Layer 4 of a small transformer language model trained on English Wikipedia (8 layers, counted from 0, width 128).
A neuron's activation on a vector x is SiLU(gate . x) times (in . x), where the dot is the dot product.

Input weights of the MLP neurons that the questions are about. A number n stands for (n - 500) times 0.00042.
n4 gate: 730 586 557 693 615 396 496 690 703 479 491 605 453 745 466 686 625 447 342 547 549 549 517 429 653 603 513 603 325 594 622 451 588 550 653 491 527 303 736 354 715 435 610 563 175 22 643 396 607 534 455 302 676 662 600 644 536 455 575 350 117 488 367 645 563 480 690 581 517 396 513 262 596 459 627 654 615 478 751 525 559 403 473 553 583 491 513 366 377 362 642 691 500 455 233 517 320 759 241 338 284 353 379 429 563 389 321 442 522 472 683 273 360 806 370 624 478 419 594 814 552 531 711 552 583 382 459 483
n6 gate: 523 781 279 390 664 552 327 563 474 419 428 487 479 348 722 740 552 526 459 367 482 252 410 451 566 533 334 184 513 740 542 424 735 455 329 698 495 376 496 469 447 374 662 424 424 458 273 625 590 487 141 530 613 532 491 147 518 581 623 350 626 240 505 423 622 453 579 508 457 732 525 457 378 689 402 291 336 723 661 622 445 593 486 545 530 374 447 416 439 578 517 504 696 518 156 478 431 746 173 720 540 629 726 417 379 693 277 356 575 621 607 544 730 282 608 412 417 641 558 453 583 735 599 743 438 530 573 648
n46 gate: 535 550 330 327 384 546 742 390 543 430 521 487 553 560 306 740 433 645 839 458 809 521 232 637 460 553 660 582 298 603 522 664 516 552 522 720 500 450 500 180 546 303 504 537 138 398 621 633 368 362 643 496 403 566 508 370 435 500 568 587 680 539 504 558 650 458 428 578 562 580 647 467 676 531 388 540 761 643 385 597 745 553 339 384 441 448 229 500 318 329 708 573 689 350 535 85 670 691 267 436 453 294 492 314 535 496 592 476 652 479 650 311 455 693 591 400 589 348 547 529 412 261 472 373 513 517 520 697
n198 gate: 640 611 368 523 600 389 657 726 665 491 628 318 618 295 541 261 741 651 326 514 266 367 610 571 624 461 416 629 550 376 577 146 531 534 620 343 291 615 566 282 331 472 730 346 477 396 334 731 165 500 403 586 235 517 695 309 567 179 157 875 714 800 451 628 694 741 590 546 500 358 468 166 216 426 364 625 391 411 623 590 536 455 375 471 640 543 467 800 359 629 472 452 416 705 655 602 583 555 482 496 391 386 621 344 514 562 538 408 561 477 481 477 300 657 150 491 415 427 443 380 719 704 690 645 566 411 382 500
n4 in: 354 623 777 483 416 413 735 544 387 321 691 550 532 343 463 555 426 525 620 758 364 386 244 559 417 560 292 470 581 264 467 368 460 719 419 204 738 651 618 340 471 492 399 625 661 661 376 595 508 684 642 532 540 357 570 334 568 483 592 459 425 426 587 350 328 632 252 507 573 255 420 554 98 377 334 476 479 388 314 756 508 641 461 644 430 624 547 635 796 508 315 445 471 597 526 798 467 258 435 377 618 390 364 673 573 445 595 402 554 635 670 558 496 542 372 454 600 533 589 361 500 778 351 477 366 471 407 521
n6 in: 369 684 397 755 573 408 358 434 581 558 455 462 339 716 608 492 647 701 574 467 673 294 546 341 448 761 716 392 206 608 448 535 626 338 722 508 438 649 348 496 521 454 622 377 275 680 443 613 620 622 596 757 727 465 487 238 600 378 577 620 323 681 549 384 561 500 538 624 579 476 590 320 357 420 489 346 491 538 179 508 681 647 90 427 673 304 491 601 568 813 396 483 669 332 509 500 554 776 549 548 620 474 529 469 491 743 643 444 356 497 582 340 525 190 543 423 594 459 418 721 344 629 532 596 526 631 508 500
n46 in: 291 584 627 581 660 584 372 594 565 563 516 358 331 529 595 473 648 557 575 600 314 364 449 315 734 452 581 570 263 702 553 463 345 341 475 680 538 381 350 586 585 391 643 692 566 245 484 332 758 298 726 590 488 245 399 456 488 658 488 548 448 425 504 382 219 602 500 600 393 615 516 464 310 364 750 628 406 496 488 434 437 531 650 149 452 396 574 419 634 540 488 430 294 710 567 311 591 552 598 723 455 434 693 383 242 378 471 378 622 355 541 383 646 331 633 570 793 508 529 524 435 414 657 400 614 314 477 480
n198 in: 504 579 373 475 615 442 696 333 351 516 594 584 389 264 368 679 429 419 743 554 556 398 479 521 739 454 609 663 352 628 584 676 347 369 517 616 688 611 349 538 715 475 250 691 537 435 536 280 599 528 528 439 516 317 571 597 604 517 656 607 688 731 535 648 512 374 547 571 590 492 398 629 307 234 717 536 649 567 692 411 659 313 318 569 274 526 380 460 834 442 662 500 471 504 592 584 566 434 447 680 594 616 433 648 344 496 623 468 382 585 247 404 688 449 345 261 749 442 504 844 521 560 603 738 504 353 508 827

Each question shows a token from some text and the vector x that enters the MLP there. A number n stands for (n - 500) times 0.011.

"8": 480 475 454 605 444 262 538 607 590 550 531 440 531 475 434 571 609 293 547 570 449 499 497 586 440 462 517 456 368 512 447 363 410 491 503 434 452 522 519 572 562 574 492 480 553 439 685 450 653 393 391 389 540 440 422 482 597 409 603 531 432 487 369 389 588 392 243 540 558 426 555 568 489 441 388 487 739 625 503 590 453 460 302 635 630 667 627 487 456 647 632 464 417 563 487 587 517 454 467 602 505 646 645 364 605 583 509 508 425 509 596 531 581 450 451 334 350 491 475 229 585 583 675 473 651 484 375 447
Which neuron fires most, and how strongly? n4, at about 0.1

"land": 509 609 278 445 491 603 565 362 399 424 514 455 534 390 461 502 587 496 724 467 590 481 597 592 441 447 492 463 508 421 449 514 533 523 526 430 452 547 454 508 413 502 359 442 508 584 594 450 569 351 595 480 468 500 530 589 754 483 492 420 463 517 483 491 558 700 525 547 340 535 504 403 585 627 352 345 441 543 467 476 560 553 501 634 620 615 533 397 515 429 636 400 585 559 486 778 515 561 565 609 636 517 370 432 595 456 459 457 605 624 343 320 598 531 381 522 491 552 341 480 326 559 478 449 456 343 350 446
The neuron with the highest activation: n198

"us ": 535 534 490 378 504 631 539 506 451 456 584 471 488 498 377 546 434 481 605 471 552 611 367 548 522 255 539 568 525 480 444 556 553 447 533 399 533 501 457 528 560 486 558 478 552 437 446 554 555 422 418 469 522 525 396 584 510 617 563 490 598 489 459 523 466 560 580 458 435 671 498 579 562 493 656 465 462 466 554 519 568 319 514 535 388 482 496 525 524 420 540 571 550 533 560 390 429 498 610 591 492 551 586 451 489 491 653 509 491 178 555 331 468 496 667 453 507 559 569 485 494 454 459 507 538 551 502 487
Which neuron fires most, and how strongly? n46, at about 0.6

"a": 690 596 483 548 547 503 530 518 528 484 425 548 531 632 393 596 519 314 541 639 596 534 416 523 364 501 612 471 377 515 560 348 414 551 435 526 470 437 455 442 370 512 466 450 513 591 464 439 579 460 508 565 392 557 424 407 542 551 642 504 633 630 610 386 493 518 625 714 539 372 546 509 542 660 508 478 527 470 451 681 421 555 365 602 486 513 435 484 461 510 357 520 372 549 709 554 590 371 413 481 547 537 315 646 503 537 564 679 534 442 466 413 400 403 570 484 345 462 250 509 463 703 565 457 541 506 414 515
The neuron with the highest activation: n198

"In": 562 507 587 678 436 557 672 410 494 537 537 495 511 492 405 526 332 441 546 474 589 607 444 412 415 466 498 464 517 566 382 521 489 578 587 424 416 542 560 415 320 598 426 454 393 550 526 435 614 578 387 546 551 393 666 517 640 557 488 503 535 518 543 473 407 530 477 539 545 509 479 633 793 421 634 390 533 392 489 530 516 308 676 586 524 510 602 752 503 267 483 452 525 419 432 556 562 442 538 421 479 547 615 650 339 474 260 495 522 396 521 434 616 473 572 522 534 508 556 422 302 573 574 578 479 585 615 588
Which neuron fires most, and how strongly? n6, at about 0.13

"ard": 395 594 273 540 679 338 408 433 668 530 599 392 476 547 392 452 721 553 584 456 460 487 494 644 599 407 510 640 522 536 502 388 604 416 464 388 435 579 414 527 572 431 492 508 470 495 637 499 434 407 486 621 607 480 506 352 464 367 376 554 481 528 423 313 416 472 434 634 559 424 673 591 589 456 471 458 477 703 390 552 608 747 494 476 486 391 523 496 552 449 436 404 414 544 670 611 580 442 499 564 549 552 544 497 476 441 336 606 483 609 459 304 513 553 389 464 522 518 335 511 322 521 564 587 488 416 408 451
The neuron with the highest activation: n198

"William ": 614 577 442 388 520 433 484 451 436 337 553 531 490 443 456 528 511 400 559 587 509 473 565 529 482 395 529 356 501 461 493 608 563 452 583 479 512 741 387 515 578 510 591 526 551 445 535 519 580 471 542 522 568 510 548 637 509 530 505 472 559 375 453 514 416 555 555 577 448 481 547 478 448 446 664 526 526 503 544 536 516 400 610 680 414 440 548 442 504 372 407 510 662 469 512 646 385 580 530 505 609 450 545 547 435 534 571 408 452 165 502 486 465 378 429 425 473 484 522 528 491 652 462 557 411 381 369 496
The neuron with the highest activation: n4

"R": 561 568 346 482 461 510 433 447 587 619 511 497 447 432 461 561 455 486 401 407 504 592 542 553 368 415 438 445 497 543 330 585 466 390 518 544 627 513 602 463 434 543 628 238 524 634 491 528 568 580 557 481 614 510 603 450 434 571 527 478 512 375 478 535 419 575 497 676 500 429 482 590 528 526 446 483 616 502 483 554 604 730 541 582 404 270 391 610 506 439 409 578 449 518 491 537 447 630 379 388 490 589 475 650 596 434 410 510 527 472 423 543 585 419 452 497 540 475 545 508 562 569 552 430 424 476 454 345
Which three neurons fire most, strongest first? n6, n198, n46

"s": 461 544 614 603 452 450 456 510 713 395 453 517 484 424 612 556 566 410 379 656 602 557 630 521 427 508 430 405 548 441 462 525 507 550 442 346 509 366 491 582 551 549 518 472 606 604 744 630 476 485 437 563 396 580 484 507 408 536 453 477 493 555 526 475 586 410 547 668 463 373 521 630 575 541 488 477 465 424 484 544 572 297 572 469 463 471 355 585 489 433 547 520 438 526 493 594 488 630 640 619 536 509 590 727 392 398 509 550 552 293 434 483 436 264 386 597 526 430 466 442 497 438 527 363 459 473 513 580
The neuron with the highest activation: n6

"ap": 560 521 672 363 554 405 595 434 591 532 747 483 541 379 519 428 619 653 624 428 534 377 608 218 531 442 428 519 446 528 606 513 543 626 442 419 525 514 473 557 575 552 457 338 535 470 655 375 448 408 418 415 538 456 448 541 456 754 537 485 526 401 626 554 543 639 425 593 367 465 486 469 368 642 376 447 412 495 425 469 649 401 539 528 597 441 529 451 671 412 550 455 403 527 412 470 518 397 460 480 516 546 503 667 508 438 479 607 544 455 582 286 422 692 618 522 390 563 604 684 417 432 465 430 435 581 416 505
Which neuron fires most, and how strongly? n4, at about 0.2

"Ed": 550 574 388 501 537 396 300 304 554 589 516 483 457 474 426 496 606 471 558 377 575 461 608 506 487 461 521 546 511 429 350 660 539 452 515 579 551 571 444 539 466 431 441 455 365 513 590 426 531 461 405 643 548 317 500 581 397 357 654 501 451 591 450 578 420 449 365 698 493 556 633 609 484 582 492 519 427 496 394 488 604 564 550 400 578 388 366 551 547 383 486 561 582 619 582 595 536 398 716 522 498 542 355 547 461 577 402 526 335 410 580 448 515 312 442 527 495 466 628 460 586 597 543 577 365 582 544 559
The neuron with the highest activation: n4

"ad": 208 302 292 462 493 497 648 601 565 511 375 524 508 632 491 477 760 514 528 524 605 492 452 622 436 558 421 536 472 590 447 415 640 520 598 387 495 541 430 545 377 659 472 425 563 637 529 394 483 505 523 609 441 469 509 484 528 473 502 523 589 467 627 494 472 527 461 668 451 497 455 536 509 663 382 545 338 518 516 465 505 707 385 501 689 551 519 559 535 613 647 507 454 574 598 691 649 463 478 557 455 596 504 546 419 516 535 431 229 545 436 533 411 460 546 564 401 539 569 382 316 509 483 558 387 487 648 505
The neuron with the highest activation: n46

"+": 474 698 489 544 360 600 606 580 615 511 359 544 459 562 476 446 534 553 255 467 501 488 609 423 524 299 604 445 420 612 452 379 381 577 409 413 536 534 568 555 479 569 595 501 543 728 397 510 429 434 430 471 532 432 583 579 442 494 647 405 498 510 351 467 546 473 632 511 562 529 483 584 383 594 500 464 451 457 309 511 536 495 275 330 507 525 434 467 374 502 593 558 460 430 419 478 403 372 435 540 504 410 671 761 529 399 499 493 458 604 467 496 535 505 518 462 481 461 425 574 553 485 549 346 445 403 391 636
Which two neurons fire most, strongest first? n6, n46

"ian": 516 315 504 559 635 316 487 651 590 518 627 454 678 526 621 479 532 502 509 478 414 508 399 588 397 366 520 445 316 605 468 585 447 451 533 483 402 541 476 397 499 348 490 475 456 617 514 501 513 554 521 636 475 456 289 395 458 377 395 471 537 445 287 473 432 566 541 707 499 613 396 531 499 327 378 520 429 554 473 518 559 640 555 600 532 486 620 512 596 532 572 504 438 548 542 552 564 391 402 438 691 599 466 577 314 536 532 471 447 480 502 369 629 501 380 548 451 439 606 425 448 528 440 518 406 406 580 636
The neuron with the highest activation: n198

"Rev": 593 519 554 505 413 407 418 405 424 552 557 686 454 519 477 564 469 551 417 338 431 428 538 514 471 504 602 513 493 392 358 512 555 571 418 428 385 655 540 543 470 487 557 474 467 640 673 291 448 536 546 431 552 419 444 669 379 632 439 544 574 463 564 608 522 500 525 584 442 511 464 618 451 742 694 425 421 471 346 475 500 652 587 645 431 388 579 662 550 506 418 589 602 525 574 394 456 520 442 324 485 494 369 510 530 445 353 434 450 418 534 442 495 218 629 564 548 559 577 450 469 421 634 393 485 491 425 635
The neuron with the highest activation: n198

"and ": 471 578 510 448 413 507 503 595 463 431 581 519 476 527 453 460 517 450 384 536 441 537 458 509 515 439 531 634 463 541 407 471 452 474 520 462 579 593 427 563 572 413 411 491 486 391 521 475 447 509 713 557 491 447 553 445 575 460 499 520 478 432 541 574 534 563 489 538 559 683 620 466 506 512 821 548 462 424 466 448 548 473 513 469 457 584 514 536 537 386 514 468 432 562 558 557 455 560 449 513 478 454 543 518 614 478 569 534 539 159 401 477 584 410 526 511 505 444 409 473 535 561 502 484 529 503 447 566
The neuron with the highest activation: n198

"R ": 559 577 533 497 541 532 500 551 480 561 517 368 486 581 389 562 444 520 474 522 552 573 461 533 562 241 640 461 550 608 385 394 471 497 435 334 526 587 463 489 474 523 561 524 489 650 468 507 544 459 544 492 542 554 452 448 615 566 567 518 523 489 483 544 448 526 410 412 439 666 481 587 541 465 656 487 544 510 529 489 461 588 426 519 489 498 500 535 591 441 484 451 519 515 621 449 416 520 541 499 528 535 567 634 382 474 651 480 492 245 558 399 507 497 503 367 510 542 635 564 383 515 518 507 552 446 492 427
The neuron with the highest activation: n46

"of ": 502 534 455 466 481 587 387 549 443 573 440 486 520 554 518 434 516 517 604 614 474 484 551 504 491 395 387 664 524 512 531 511 589 553 430 546 356 620 508 462 536 555 442 519 508 592 450 561 469 486 529 377 459 360 468 470 483 556 469 481 450 439 418 370 421 595 572 617 520 710 645 477 488 464 832 509 416 532 402 504 521 507 339 447 395 578 360 472 448 447 663 364 589 506 389 562 478 512 443 558 474 466 533 535 497 561 538 525 557 257 514 602 541 421 496 497 566 503 520 425 506 540 591 581 484 499 547 428
The neuron with the highest activation: n6